Layer 5 of a small transformer language model trained on English Wikipedia (14 layers, counted from 0, width 128).
A neuron's activation on a vector x is GELU(gate . x) times (in . x), where the dot is the dot product.

Input weights of the MLP neurons that the questions are about. A number n stands for (n - 500) times 0.0011.
n38 gate: 356 535 493 600 639 637 483 757 459 301 493 320 430 638 562 712 479 326 408 542 433 582 765 392 569 589 469 375 377 483 465 422 454 618 525 681 804 486 386 500 447 405 486 689 601 673 406 386 659 538 639 547 611 661 510 249 659 623 455 343 562 288 407 461 615 503 329 462 483 596 350 544 448 375 583 524 507 450 507 483 521 242 650 665 573 413 337 452 527 490 451 533 547 358 647 516 434 453 422 530 621 362 602 617 432 444 503 465 575 353 462 646 645 216 537 531 379 517 593 428 399 644 486 621 398 466 555 662
n86 gate: 448 334 511 489 616 557 383 715 479 566 468 518 435 586 187 527 693 569 355 431 416 500 478 504 539 655 582 445 558 532 601 408 510 737 478 479 588 587 540 688 555 454 602 482 311 324 538 379 586 392 644 419 639 504 493 308 547 366 661 597 682 595 625 438 626 540 521 600 592 538 670 447 547 334 579 573 532 653 624 575 600 489 560 361 572 594 443 588 645 667 367 344 500 636 352 459 652 686 395 445 714 437 535 479 606 478 525 500 173 299 302 489 525 500 634 453 468 426 548 596 331 610 171 450 613 528 131 439
n89 gate: 554 329 413 724 533 365 507 523 565 385 744 475 344 382 427 599 327 259 456 616 425 493 437 670 365 449 474 477 489 415 507 253 504 496 493 529 617 507 437 580 539 457 361 410 489 457 536 434 429 304 428 786 633 406 555 416 552 582 331 265 353 323 555 609 587 504 376 386 591 514 671 515 515 173 559 453 635 554 278 349 658 451 223 463 582 653 703 692 489 474 563 386 702 393 634 573 302 417 435 447 493 414 620 500 369 378 439 459 727 482 378 796 544 419 525 448 463 420 348 362 373 478 334 489 598 504 765 559
n105 gate: 439 507 524 647 365 670 537 304 510 467 586 523 559 548 490 611 685 472 303 709 616 568 355 517 606 493 605 408 707 665 389 524 576 679 336 580 528 559 404 435 420 564 552 473 480 608 663 558 632 500 402 335 373 423 348 397 565 483 777 586 445 511 811 664 729 829 398 589 483 664 530 436 479 469 541 654 639 490 444 483 593 560 266 350 323 608 497 574 486 544 659 596 654 483 696 396 533 571 426 480 678 560 314 408 514 324 483 380 483 371 528 603 562 600 591 490 486 500 468 534 507 555 409 493 381 446 414 301
n107 gate: 605 503 280 479 731 298 527 581 374 564 448 411 392 521 431 497 649 458 541 574 511 616 545 291 565 350 692 482 281 566 406 558 729 500 514 450 730 458 670 579 413 419 500 361 344 629 698 490 477 583 582 507 594 472 503 652 479 563 545 630 662 75 369 440 534 713 442 379 418 530 430 537 584 497 354 470 490 554 458 386 621 535 551 583 336 497 351 538 612 428 611 517 755 555 616 566 443 507 554 467 672 359 585 745 562 566 497 611 586 538 657 625 714 333 548 678 507 558 639 582 453 576 419 535 648 453 566 541
n134 gate: 647 535 527 370 588 517 490 584 408 406 410 477 486 445 565 653 483 330 534 524 542 531 622 455 442 843 507 340 588 403 566 609 497 466 409 570 739 521 376 330 367 486 549 699 615 524 263 322 612 459 419 446 574 476 534 397 407 479 620 473 524 574 479 553 564 410 480 335 724 576 527 554 413 552 486 399 503 540 370 717 517 802 435 455 434 479 672 626 497 732 680 670 515 524 425 510 725 318 429 404 421 229 615 541 497 535 247 303 520 578 549 562 503 631 595 361 720 609 550 531 633 606 392 534 496 513 724 507
n138 gate: 719 438 472 482 571 572 787 419 289 309 474 324 397 576 460 735 634 427 532 330 215 439 485 482 320 429 637 534 260 446 518 500 343 631 541 528 519 577 416 658 395 681 688 504 521 322 507 579 834 518 354 496 401 599 504 370 286 522 428 465 514 407 547 341 617 412 698 801 532 590 563 439 588 613 635 595 518 376 500 652 391 378 518 431 460 566 406 561 454 478 449 633 546 536 418 552 301 496 627 549 616 496 507 384 557 409 507 456 532 700 577 493 464 624 689 478 377 296 530 754 413 446 727 685 515 397 500 551
n141 gate: 707 564 569 468 396 591 349 587 601 393 578 524 342 472 511 513 273 429 633 475 572 465 296 425 479 402 588 558 652 557 471 430 551 475 464 524 576 557 507 447 449 601 547 389 306 337 479 475 670 702 371 340 424 572 608 426 674 389 383 476 468 663 496 417 813 407 458 291 591 626 359 615 453 539 429 510 507 493 486 642 528 409 374 729 303 683 337 486 779 668 347 325 462 606 465 628 326 590 493 449 634 362 528 401 647 571 521 468 518 378 414 322 426 536 469 660 613 482 807 416 493 429 621 567 471 410 372 846
n178 gate: 428 365 544 404 648 707 435 619 463 473 638 512 608 661 630 487 328 465 544 615 577 425 438 421 670 517 480 500 412 634 372 585 609 314 413 407 605 445 672 517 182 416 290 671 356 382 540 500 662 362 365 517 637 423 659 514 699 538 616 291 527 532 538 483 470 611 428 548 707 618 543 639 483 393 355 413 449 443 342 517 469 563 463 326 538 510 417 612 639 391 718 394 824 431 476 607 431 574 450 477 370 523 459 490 605 472 678 507 377 544 555 621 445 565 544 438 438 283 408 402 590 688 269 473 490 544 534 394
n182 gate: 448 742 685 375 311 341 557 547 451 608 403 421 601 365 475 546 589 392 303 293 191 440 396 701 571 229 511 570 675 650 536 313 503 636 594 410 573 500 636 383 324 514 605 731 524 546 517 482 521 682 388 504 535 504 514 578 675 489 514 338 319 427 518 427 664 363 560 525 556 288 462 465 597 601 418 549 461 483 453 743 372 332 549 660 356 460 647 567 409 521 550 586 474 582 542 618 596 346 573 538 358 365 648 475 744 464 290 350 373 521 723 443 504 464 546 590 507 475 555 419 772 489 517 447 540 280 464 564
n189 gate: 651 619 392 462 470 368 594 221 474 470 458 406 239 310 387 655 405 527 309 257 593 598 776 385 541 788 477 551 477 561 423 432 657 511 589 430 613 259 313 741 430 541 519 504 563 526 566 674 580 470 399 728 652 261 402 526 580 573 420 482 303 481 659 477 384 435 364 591 508 515 412 459 488 473 447 826 387 656 352 470 583 593 384 606 392 500 584 436 406 368 603 496 589 386 223 659 335 258 363 379 693 526 301 504 444 580 317 553 402 519 550 511 470 386 493 531 515 632 637 677 389 330 623 394 372 671 553 466
n210 gate: 672 677 484 406 460 563 477 517 739 615 399 391 344 436 460 650 322 463 537 589 524 200 592 392 737 550 603 756 531 547 490 297 658 510 657 500 613 585 443 334 269 418 343 503 668 480 441 467 607 534 497 652 765 500 397 507 473 428 641 468 483 503 480 476 500 395 483 446 626 561 467 401 425 341 675 487 350 490 503 453 567 624 410 681 452 541 396 473 593 427 612 510 576 429 444 589 432 276 415 562 376 409 633 711 400 598 526 422 450 357 446 567 500 463 721 453 601 433 722 616 468 674 401 446 363 428 537 550
n243 gate: 383 591 452 537 720 481 378 580 537 464 598 404 148 556 645 621 571 466 286 648 458 441 270 304 552 294 541 581 405 522 591 371 385 530 686 311 496 436 691 522 337 636 584 599 679 474 587 619 629 298 485 577 558 508 515 444 706 466 481 424 667 485 586 530 837 674 378 485 408 511 489 474 383 402 335 755 433 453 328 440 631 504 452 329 613 682 301 448 633 563 455 638 668 425 577 617 511 272 555 572 601 456 456 448 593 289 592 328 634 795 587 545 489 399 426 530 466 637 604 496 418 597 558 362 797 485 418 459
n272 gate: 416 390 511 438 482 529 720 411 471 429 412 370 621 558 533 682 413 628 572 296 418 21 739 650 421 374 673 492 663 416 507 496 668 471 622 567 414 526 398 644 479 493 533 447 575 682 415 449 549 500 264 450 270 544 439 341 653 544 638 254 467 608 475 170 582 522 504 664 604 552 504 177 397 570 529 475 482 461 567 511 464 370 622 533 540 342 321 572 496 619 361 546 611 704 550 593 721 557 468 507 533 666 543 464 633 496 393 347 486 561 441 485 489 624 597 485 405 388 725 363 538 399 539 605 578 514 511 674
n312 gate: 817 682 468 372 302 689 682 463 826 693 541 441 433 482 500 629 713 544 413 537 358 496 700 559 289 413 620 519 537 548 570 406 602 632 504 585 177 555 493 431 695 507 478 550 457 320 674 511 528 518 381 450 536 310 384 471 665 715 829 288 343 429 383 534 496 467 595 463 583 468 372 467 526 722 585 471 584 571 279 386 419 537 558 467 407 400 382 442 514 547 552 447 582 478 363 653 309 478 253 306 416 450 431 573 467 330 468 548 518 760 581 551 419 437 457 327 672 435 451 482 381 551 439 518 436 536 544 387
n38 in: 300 395 728 552 531 466 521 383 527 483 308 456 560 563 631 435 538 507 383 355 411 531 198 503 635 394 586 554 401 591 546 445 634 420 404 379 432 591 458 342 470 449 596 469 599 418 564 375 560 524 510 302 656 691 411 521 549 468 542 527 469 696 663 493 227 749 545 417 321 420 628 497 581 479 437 276 517 490 461 472 590 354 507 427 679 690 789 407 750 562 553 678 544 392 596 464 373 401 510 413 445 395 617 726 503 462 517 615 427 397 574 437 351 717 421 472 803 355 575 328 529 552 588 465 557 384 434 458
n86 in: 444 464 503 677 350 496 482 760 458 434 457 500 464 564 475 385 440 493 489 576 543 584 446 586 609 668 518 390 489 550 489 602 497 582 511 397 456 550 621 556 600 486 486 556 524 395 648 429 445 180 723 483 749 482 458 376 443 446 521 459 595 384 631 616 591 668 292 468 518 486 435 392 844 529 632 836 634 517 442 482 691 569 444 111 367 417 603 525 566 704 496 617 484 219 353 507 568 413 289 586 422 462 482 557 570 757 549 674 444 325 575 500 362 589 392 346 536 444 460 430 522 532 410 354 558 392 308 546
n89 in: 643 576 389 694 466 290 612 580 541 400 490 631 517 473 670 548 411 500 547 396 748 520 445 287 517 567 442 560 598 630 458 537 674 418 434 473 423 576 438 334 688 356 577 336 456 480 334 575 520 490 470 356 443 531 530 687 521 347 555 645 483 594 568 371 607 320 425 415 628 484 354 446 707 517 531 530 473 540 538 305 220 720 551 391 424 431 702 426 497 720 462 517 377 418 453 438 385 396 547 408 722 583 463 497 500 400 557 692 575 645 507 562 603 356 436 500 449 351 500 524 733 738 423 459 528 332 657 282
n105 in: 244 432 579 460 255 467 467 435 560 539 354 417 548 487 477 481 712 677 503 527 503 430 554 544 497 616 660 497 641 463 425 537 490 230 473 487 524 293 564 413 311 447 654 513 342 444 559 373 484 632 626 460 241 391 320 453 251 520 305 572 460 583 416 524 563 398 627 278 473 732 487 487 571 463 571 493 543 592 552 429 349 531 540 467 514 568 736 593 414 423 327 370 355 594 523 529 604 338 451 315 446 647 560 608 387 365 705 459 366 483 490 618 443 585 563 561 325 573 361 297 475 490 681 554 600 559 547 463
n107 in: 504 560 244 732 540 591 434 646 576 500 326 528 593 581 471 534 327 682 518 590 587 515 373 396 723 591 500 359 474 393 328 547 500 323 384 418 489 500 533 409 689 402 564 453 341 431 428 584 514 433 496 558 579 609 842 383 696 425 235 557 584 511 401 470 627 727 467 515 478 691 222 602 277 701 526 450 259 338 496 618 640 568 325 471 686 638 234 536 435 507 656 546 676 496 500 430 610 442 579 532 555 443 504 677 460 415 594 555 478 322 455 607 622 578 460 556 423 624 287 474 515 302 496 714 707 608 662 570
n134 in: 448 670 546 473 355 547 527 510 642 513 497 520 395 601 543 332 611 405 530 527 545 347 524 675 493 576 547 514 592 429 537 371 552 564 599 331 562 598 567 387 305 441 514 362 454 530 562 296 474 416 516 599 611 486 490 517 658 272 804 461 370 569 600 589 428 686 357 611 759 567 490 569 368 392 554 448 543 739 695 409 755 527 480 533 330 554 460 543 312 643 463 539 500 587 632 525 597 326 349 429 533 402 384 453 341 655 539 332 340 470 463 668 594 513 582 537 654 600 593 623 563 540 566 728 702 382 574 584
n138 in: 337 539 511 546 568 587 526 201 621 615 592 464 627 519 523 496 638 616 541 628 547 511 307 462 682 432 489 354 539 668 716 432 427 576 430 581 328 515 466 451 315 448 243 291 608 279 459 546 555 531 444 466 389 733 639 473 527 585 599 633 580 457 508 473 511 608 462 458 455 471 648 643 307 458 569 534 485 619 718 504 668 266 236 705 357 346 489 444 669 636 515 411 531 737 236 601 698 526 351 393 565 378 647 378 730 627 395 427 568 523 292 607 675 477 661 581 393 474 642 643 536 333 455 595 348 680 882 553
n141 in: 565 549 405 590 755 490 623 648 565 493 667 462 497 469 524 455 334 584 544 458 571 579 545 271 435 650 709 642 359 663 427 459 327 576 338 517 468 249 604 356 660 466 292 476 375 310 597 689 666 427 643 632 409 451 599 589 465 560 400 563 376 507 613 500 605 392 407 331 442 325 500 568 587 691 524 335 644 517 391 465 386 740 323 473 503 441 365 493 500 312 556 627 528 535 548 398 473 592 490 473 590 406 425 562 257 444 680 566 428 585 173 465 572 503 395 396 500 466 518 517 590 321 439 576 616 422 500 290
n178 in: 573 637 398 278 230 514 424 489 455 544 514 363 567 535 538 471 441 574 610 373 472 462 760 545 310 599 659 543 518 629 764 479 490 514 670 564 415 560 378 490 561 657 479 732 629 432 652 524 467 552 527 558 321 422 527 348 350 479 386 446 517 258 458 472 589 612 548 462 352 487 402 445 391 444 353 558 376 446 671 507 580 646 541 604 458 468 444 764 637 707 507 530 312 549 459 543 373 534 412 423 625 517 654 344 541 440 415 176 438 373 388 409 316 381 798 560 472 662 378 490 413 493 639 552 326 548 444 569
n182 in: 515 268 587 465 788 549 461 565 325 655 429 485 629 581 511 631 670 493 514 353 554 440 686 269 507 476 542 383 323 479 489 759 344 624 349 623 384 357 408 489 538 441 486 396 417 715 414 373 554 475 601 403 497 608 458 440 443 342 398 510 465 623 440 659 542 557 577 578 531 493 551 542 296 414 582 593 525 597 428 528 345 760 371 345 722 135 447 591 625 496 386 647 589 404 465 567 582 497 731 572 539 490 542 486 454 504 708 741 539 500 450 606 723 582 594 429 606 430 566 360 478 489 358 641 536 538 723 648
n189 in: 726 426 558 555 424 627 434 485 544 310 744 513 567 544 540 568 276 337 402 451 429 507 582 456 485 768 460 549 714 198 414 449 549 493 414 628 620 700 367 587 493 774 665 403 403 457 468 416 493 330 457 486 479 504 471 332 437 463 551 592 339 504 460 676 381 441 423 404 435 275 528 601 507 496 625 514 540 367 673 585 526 643 522 292 760 790 592 504 536 544 655 500 536 386 384 577 578 482 539 677 405 400 398 357 631 555 680 471 500 471 652 452 827 463 677 415 467 496 310 496 600 800 363 279 470 370 581 405
n210 in: 496 393 447 652 546 558 782 655 677 682 484 507 409 734 283 587 395 716 408 615 608 372 720 614 755 723 566 592 389 449 642 408 594 340 468 224 512 484 578 423 560 645 421 511 641 481 606 613 492 551 696 550 538 468 535 399 426 437 414 485 539 476 492 564 645 551 535 367 639 336 390 661 421 469 445 572 392 458 771 613 804 472 562 415 405 725 301 435 592 736 669 394 398 367 562 326 691 672 511 650 403 443 427 753 485 802 404 394 461 273 241 531 664 567 500 449 609 500 585 539 459 714 389 383 409 374 629 461
n243 in: 428 465 480 517 551 624 589 440 664 358 179 612 553 327 583 542 490 633 510 408 436 373 300 570 617 452 617 686 567 552 809 620 487 316 553 557 560 476 528 569 534 388 295 442 517 463 645 486 530 556 541 507 237 472 716 693 767 563 541 523 614 532 490 670 524 472 682 351 394 490 560 350 549 427 657 456 541 399 539 625 493 702 473 541 440 405 500 404 561 613 427 550 531 483 603 424 350 599 598 533 479 446 657 587 479 524 527 410 252 418 598 514 642 169 633 619 552 552 618 298 442 452 256 313 426 432 569 465
n272 in: 585 747 602 463 369 405 522 307 412 702 556 633 601 537 334 448 396 564 562 568 545 449 451 440 496 354 419 458 579 340 406 559 550 184 640 680 253 698 288 610 489 642 677 522 438 435 694 507 414 489 529 413 716 587 679 651 608 511 422 518 445 473 530 421 395 245 537 444 518 450 478 445 421 608 418 341 213 829 557 634 563 341 507 430 478 440 519 485 390 247 493 794 513 470 650 335 468 194 442 561 574 464 357 585 405 485 362 597 507 507 515 545 367 407 522 534 708 291 374 610 500 703 370 515 538 591 530 419
n312 in: 604 575 420 607 373 540 412 447 569 583 690 547 530 482 408 668 578 548 401 346 489 343 534 548 504 263 298 473 662 500 507 573 461 382 699 568 519 649 407 258 586 685 349 522 399 301 690 835 305 259 424 754 529 459 398 669 493 751 423 450 544 564 474 511 453 455 445 674 566 525 547 343 575 526 589 655 295 424 341 326 345 545 577 743 605 298 378 369 373 379 615 607 394 537 412 556 646 562 410 735 563 773 496 496 511 530 529 467 687 646 414 418 574 489 533 303 541 643 580 409 287 540 522 489 394 547 482 378

Each question shows a token from some text and the vector x that enters the MLP there. A number n stands for (n - 500) times 0.011.

"yn": 508 469 544 550 461 477 483 484 522 507 525 606 665 354 547 381 468 421 528 522 432 488 464 507 530 524 574 621 496 460 484 494 454 394 599 502 392 559 544 606 479 587 501 515 474 422 517 428 467 590 469 443 340 401 383 380 434 456 469 511 453 533 594 525 524 543 304 626 456 393 616 335 422 444 428 462 509 547 521 691 470 553 704 395 532 567 533 543 478 369 528 457 379 501 603 447 630 512 435 761 497 454 395 365 488 457 533 539 494 412 550 513 532 434 373 377 452 509 462 403 395 614 623 492 441 490 574 461
Which three neurons fire most, strongest first? n105, n272, n138

" L": 482 502 390 510 523 592 439 417 532 505 568 644 531 423 482 445 527 585 613 515 392 584 522 466 453 638 519 525 613 436 478 531 422 437 490 432 432 554 345 610 507 536 453 514 435 549 509 585 414 484 505 488 618 584 567 541 541 388 405 382 545 479 402 492 487 428 509 461 616 561 505 588 572 596 577 476 507 479 583 633 460 455 420 450 588 629 476 541 463 579 474 542 417 417 526 454 498 467 602 537 477 469 467 543 535 344 455 335 352 524 529 506 407 448 488 447 547 589 604 434 546 586 427 513 505 537 474 436
Which neuron lights up most? n138

" at": 646 535 476 505 576 491 435 654 554 514 424 652 484 498 430 382 582 559 591 496 522 631 518 462 433 418 407 549 604 533 432 509 572 533 503 620 450 516 443 477 526 484 434 545 551 508 657 702 588 640 402 470 516 570 466 591 501 435 561 529 565 568 459 577 466 462 500 496 426 457 601 544 527 498 535 447 419 590 402 360 415 469 495 509 522 618 519 496 532 591 493 493 511 639 510 414 499 490 517 582 523 551 477 406 486 617 389 466 550 499 594 527 497 447 570 546 537 493 507 590 527 600 411 516 439 347 535 361
The most active neuron and its activation: n312, at about 1.6

"2": 634 410 427 573 526 486 430 562 576 527 540 593 595 598 605 376 382 526 544 537 593 600 468 537 514 519 203 588 482 600 596 459 558 548 346 621 561 486 517 443 521 440 297 609 487 564 423 324 480 511 435 525 491 517 482 491 539 427 383 571 636 591 445 489 356 719 408 378 508 501 347 417 470 499 502 312 498 432 591 583 604 442 644 403 510 400 387 528 427 400 669 499 443 401 457 511 425 454 388 485 420 468 523 467 452 425 466 417 355 574 434 411 453 543 515 422 555 547 455 487 334 576 626 437 427 399 504 540
Which two neurons fire most, strongest first? n178, n38

" Championships": 734 383 425 520 487 492 561 655 526 548 501 632 413 385 429 423 465 599 629 626 414 565 483 525 459 490 512 592 458 601 449 605 497 364 445 500 494 638 539 404 543 459 442 516 487 479 589 594 603 520 447 600 505 589 515 347 315 440 495 605 597 593 532 628 408 536 595 538 504 480 586 438 441 550 471 469 457 424 552 479 570 490 405 472 504 570 459 557 561 651 496 531 437 394 439 445 506 508 484 549 440 351 562 496 505 553 369 484 344 476 405 420 478 437 554 492 484 488 452 348 493 552 575 538 307 524 343 589
Which neuron lights up most? n210

" was": 506 475 472 516 471 478 525 440 490 586 427 653 479 464 462 441 608 594 615 601 414 497 569 547 610 453 225 481 512 606 442 514 400 476 540 677 501 489 574 374 589 501 378 523 484 454 555 520 396 620 517 520 450 459 468 453 574 380 430 535 481 366 394 625 464 447 527 476 486 455 489 633 521 458 530 546 603 523 504 492 379 545 493 493 507 454 499 556 520 595 344 544 496 530 537 545 559 486 451 478 494 615 423 552 517 429 603 516 512 470 485 572 532 415 409 642 516 433 662 527 504 515 522 583 596 461 529 531
Which neuron lights up most? n312

"1": 624 412 514 555 485 537 465 420 569 445 460 617 487 740 499 399 469 456 446 622 310 549 453 486 423 456 162 220 456 431 453 529 633 525 449 579 407 474 511 482 485 524 577 524 538 536 500 504 577 472 435 464 570 650 596 409 466 440 408 382 453 590 382 383 533 449 559 463 507 481 399 506 560 428 488 390 487 491 500 450 534 441 563 540 523 497 472 383 469 530 487 501 445 537 587 496 579 407 471 487 585 504 422 556 539 632 558 446 543 476 385 508 619 558 429 609 637 441 492 479 674 609 617 519 376 525 469 495
The most active neuron and its activation: n38, at about 2.2

"ef": 433 516 525 675 514 412 533 607 493 363 318 606 537 454 509 489 560 381 497 570 402 403 492 559 541 490 641 413 471 611 550 570 479 466 543 690 539 376 625 592 616 416 574 539 476 594 552 521 435 579 489 552 376 556 467 371 577 581 457 588 409 645 494 544 509 406 567 461 533 642 536 560 465 454 456 456 518 490 345 529 537 493 339 432 575 370 507 439 584 514 528 484 391 422 351 492 490 728 561 520 541 590 591 345 543 536 589 578 435 456 510 503 417 536 383 534 456 540 321 401 548 388 444 466 659 576 525 489
Which two neurons fire most, strongest first? n86, n134

".": 567 461 469 508 437 517 487 550 492 566 491 683 481 585 502 467 433 492 559 564 534 494 539 537 494 522 473 462 557 417 492 551 504 515 433 445 492 451 505 466 514 525 537 490 510 522 518 511 512 486 565 534 473 365 427 497 456 651 492 481 553 469 470 566 581 508 409 420 482 553 534 525 520 448 413 490 582 439 585 486 493 517 530 569 462 477 542 540 451 576 514 453 487 516 517 466 489 594 536 600 546 669 441 472 540 649 568 455 420 562 612 441 504 454 383 481 432 549 480 529 485 488 533 585 547 484 455 491
Which two neurons fire most, strongest first? n38, n272

" gold": 582 506 376 450 487 444 493 670 434 533 499 608 464 487 505 409 497 686 525 373 539 662 513 480 312 522 468 463 515 699 553 528 423 495 549 473 556 431 599 621 613 405 606 383 582 397 528 625 525 484 509 378 459 415 584 376 538 560 373 637 521 575 518 644 451 441 595 643 521 375 399 572 577 523 425 419 576 391 425 506 594 509 542 547 473 332 579 477 515 673 404 451 471 365 536 437 466 443 634 633 525 462 504 494 551 450 553 585 489 548 637 345 606 468 435 486 546 536 556 567 530 622 539 530 427 443 506 739
Which neuron lights up most? n141

"and": 359 363 586 516 461 564 457 683 490 474 578 602 607 524 623 417 471 496 404 653 502 576 518 653 509 559 439 376 405 525 526 526 526 481 512 579 567 469 591 361 482 430 607 446 541 442 540 550 469 585 492 601 560 605 503 357 599 592 519 489 600 697 494 435 439 542 421 496 439 497 616 590 412 412 382 455 489 522 638 371 482 525 642 543 484 503 452 551 682 433 548 576 357 457 432 399 491 471 437 567 436 566 632 495 536 480 539 559 512 503 516 520 463 357 444 342 531 434 433 516 537 475 569 506 539 617 475 369
The most active neuron and its activation: n38, at about 3.9

"ric": 646 560 486 630 368 514 376 320 575 402 430 582 605 656 375 383 568 559 431 474 541 442 566 309 527 501 602 628 630 420 562 511 390 468 545 595 411 466 695 473 495 519 479 378 430 599 560 462 479 512 505 452 520 411 518 575 480 488 548 587 504 495 593 615 565 310 457 432 422 490 545 323 419 329 628 532 441 373 651 698 343 538 593 543 492 535 450 452 549 503 646 458 437 455 543 626 578 509 485 485 535 511 495 473 355 371 530 440 475 473 426 445 511 730 353 427 418 580 406 368 541 550 648 464 592 465 330 472
Which neuron lights up most? n105

"M": 369 478 578 470 408 406 503 500 496 414 462 617 582 390 558 432 453 325 554 432 443 518 499 610 508 420 438 449 630 444 591 468 576 438 446 490 487 492 550 622 541 314 542 405 435 486 500 444 386 502 640 488 462 578 549 549 490 590 444 386 415 633 431 532 488 337 438 554 459 390 451 450 443 573 530 459 430 510 609 594 398 455 598 521 465 518 540 499 438 552 553 557 375 457 581 505 523 394 482 576 377 575 501 423 354 581 443 435 394 453 488 560 353 558 473 496 497 411 481 520 449 458 442 594 532 491 375 636
The most active neuron and its activation: n272, at about 4.3

"ari": 555 549 574 497 560 419 555 599 446 527 574 631 532 610 632 403 474 482 450 540 607 438 411 542 534 509 543 492 465 398 458 472 390 515 585 512 481 566 508 470 444 569 427 452 415 520 379 439 381 453 509 630 335 456 477 514 616 536 565 541 488 524 616 564 452 483 434 596 542 606 534 499 432 568 482 485 616 612 515 436 451 562 510 545 557 576 436 489 531 505 507 424 382 522 385 434 517 470 453 543 537 452 548 373 594 440 320 461 543 489 426 470 369 350 479 580 543 615 459 481 480 466 463 415 483 505 594 379
Which neuron lights up most? n134

" C": 445 386 563 508 486 536 340 424 556 426 362 645 684 483 483 500 518 534 505 444 510 507 457 570 508 554 499 693 508 435 607 536 459 370 484 499 560 527 416 537 507 539 495 518 555 391 412 579 433 512 446 529 630 616 544 604 519 519 467 478 542 474 499 667 608 386 404 414 560 435 531 554 491 556 487 448 270 492 521 524 432 499 386 468 520 558 362 553 467 509 579 580 403 502 498 452 486 602 552 626 440 506 468 615 572 476 517 474 469 522 560 569 607 535 465 497 457 472 525 415 448 541 521 534 538 436 523 409
Which neuron lights up most? n210

" in": 518 482 496 490 442 432 463 407 534 431 423 677 512 512 498 417 504 513 498 538 657 531 531 470 491 528 440 551 518 464 555 594 576 496 503 580 526 601 562 587 502 521 441 536 599 512 557 477 524 496 551 589 478 462 474 550 516 428 450 555 486 498 448 537 482 449 518 437 406 445 620 488 568 654 429 487 479 592 398 474 412 477 587 481 531 564 538 469 409 495 503 564 523 465 526 410 504 556 538 492 380 516 453 405 477 516 441 563 488 513 525 442 515 451 544 615 528 511 432 574 494 435 518 502 490 450 537 413
Which three neurons fire most, strongest first? n189, n182, n138

"um": 287 497 455 622 546 574 572 461 468 377 428 592 383 576 356 406 621 527 429 392 389 546 526 658 433 402 696 368 399 504 649 498 489 507 573 589 329 442 610 477 506 523 295 511 487 613 520 475 525 637 475 401 329 412 661 684 514 445 407 517 552 534 430 589 550 414 519 600 579 378 571 487 524 427 547 489 496 496 579 553 381 355 565 560 481 474 401 362 486 424 487 481 401 411 478 560 563 491 431 426 529 566 544 244 567 548 322 522 497 581 458 484 554 568 500 477 513 429 537 571 410 409 557 575 371 418 503 464
Which neuron lights up most? n138

"rack": 688 561 471 528 473 559 434 488 485 578 336 590 425 429 468 418 423 655 502 382 639 497 517 440 448 493 450 525 506 520 475 579 452 505 521 362 366 441 668 658 649 537 576 528 562 628 443 641 276 527 590 495 455 420 646 520 332 649 394 693 442 320 397 644 501 444 430 568 409 419 640 497 507 456 556 396 426 513 522 524 493 636 620 523 493 453 432 527 530 446 579 540 434 258 529 492 464 493 525 592 493 533 531 316 468 625 511 632 491 595 599 362 491 678 381 665 510 500 536 619 458 523 578 402 570 556 505 732
Which two neurons fire most, strongest first? n138, n107

"ention": 485 464 455 530 445 479 413 614 387 495 214 615 580 612 323 434 594 443 537 581 415 690 447 516 499 516 362 404 484 580 615 459 432 556 361 647 498 595 628 451 546 577 392 494 432 551 630 517 419 489 451 563 532 442 487 623 452 601 581 716 439 618 562 512 493 501 495 501 567 551 505 549 602 655 441 433 547 530 578 442 414 612 464 433 321 490 564 454 543 494 485 405 462 628 447 479 423 549 469 579 438 391 585 516 385 546 488 495 433 371 294 619 552 639 507 497 624 606 518 449 577 500 520 463 501 616 527 458
The most active neuron and its activation: n86, at about 3.3

" Sh": 433 489 405 667 550 462 477 589 494 470 531 630 468 521 530 554 577 514 501 257 504 653 456 631 633 456 529 472 454 489 403 461 499 565 512 681 493 392 406 550 560 425 472 527 483 491 390 567 444 482 517 369 533 592 510 588 450 561 455 399 471 464 392 565 442 493 431 538 575 662 467 578 607 487 479 573 474 478 490 483 342 425 304 456 442 517 426 590 566 490 462 575 408 449 437 480 590 527 475 582 522 514 412 440 554 452 400 389 338 497 514 470 463 529 392 524 559 580 401 517 567 588 418 549 511 388 582 502
Which two neurons fire most, strongest first? n182, n86

"i": 448 454 456 557 451 394 530 585 507 502 544 629 469 660 594 506 505 631 496 403 626 567 513 703 410 432 539 345 515 355 384 536 430 549 514 391 552 514 550 528 414 557 482 461 433 444 410 524 507 532 475 537 408 441 557 418 491 383 422 510 475 448 465 426 440 514 536 561 460 525 502 495 545 555 510 507 508 458 504 548 403 397 593 512 546 544 501 428 588 534 483 459 365 596 461 358 467 645 460 467 536 556 515 411 551 463 441 471 529 483 462 374 528 446 517 534 477 448 371 578 498 496 443 375 501 527 690 497
The most active neuron and its activation: n138, at about 0.55

"ord": 347 586 567 559 553 534 435 574 558 449 466 601 442 570 626 358 528 377 446 488 162 432 358 578 431 545 514 283 526 602 554 592 487 397 557 460 379 459 659 394 575 464 577 521 551 532 533 440 492 598 468 666 579 484 507 505 481 360 462 485 548 417 530 436 549 601 449 499 451 454 606 543 375 580 379 418 442 556 634 519 395 490 623 475 482 394 560 586 474 493 545 443 365 354 538 528 500 500 566 590 500 527 520 474 493 482 537 518 499 422 305 511 592 537 414 562 448 546 396 507 396 486 552 533 450 540 459 607
Which neuron lights up most? n38

"en": 437 452 444 577 352 401 600 511 404 472 420 595 443 501 498 404 505 560 392 562 407 448 499 655 326 474 428 456 486 491 298 530 462 547 515 477 349 525 492 407 605 411 408 433 455 568 455 604 535 561 591 540 466 500 482 455 513 468 377 510 586 579 591 334 556 383 380 421 427 588 496 555 481 540 525 473 594 547 431 685 494 471 645 426 586 495 517 438 530 432 451 417 382 314 769 429 410 617 525 600 483 469 561 612 581 545 680 549 572 458 499 486 489 344 497 435 482 484 417 546 361 593 501 540 483 595 520 615
Which two neurons fire most, strongest first? n89, n138

" On": 552 518 545 508 476 513 357 341 478 527 487 637 444 544 471 397 583 563 418 430 484 558 570 592 568 425 506 463 509 433 578 710 561 356 514 543 593 431 609 458 576 559 459 502 501 506 451 525 541 491 569 666 557 479 531 570 559 554 630 473 594 631 404 469 346 672 497 456 468 568 577 459 443 717 468 600 393 516 465 501 487 671 574 433 481 533 580 541 550 558 669 592 493 449 465 434 599 539 610 496 458 570 442 308 454 459 519 477 636 432 515 521 503 571 494 608 574 500 424 452 589 549 480 501 501 387 473 612
Which two neurons fire most, strongest first? n134, n141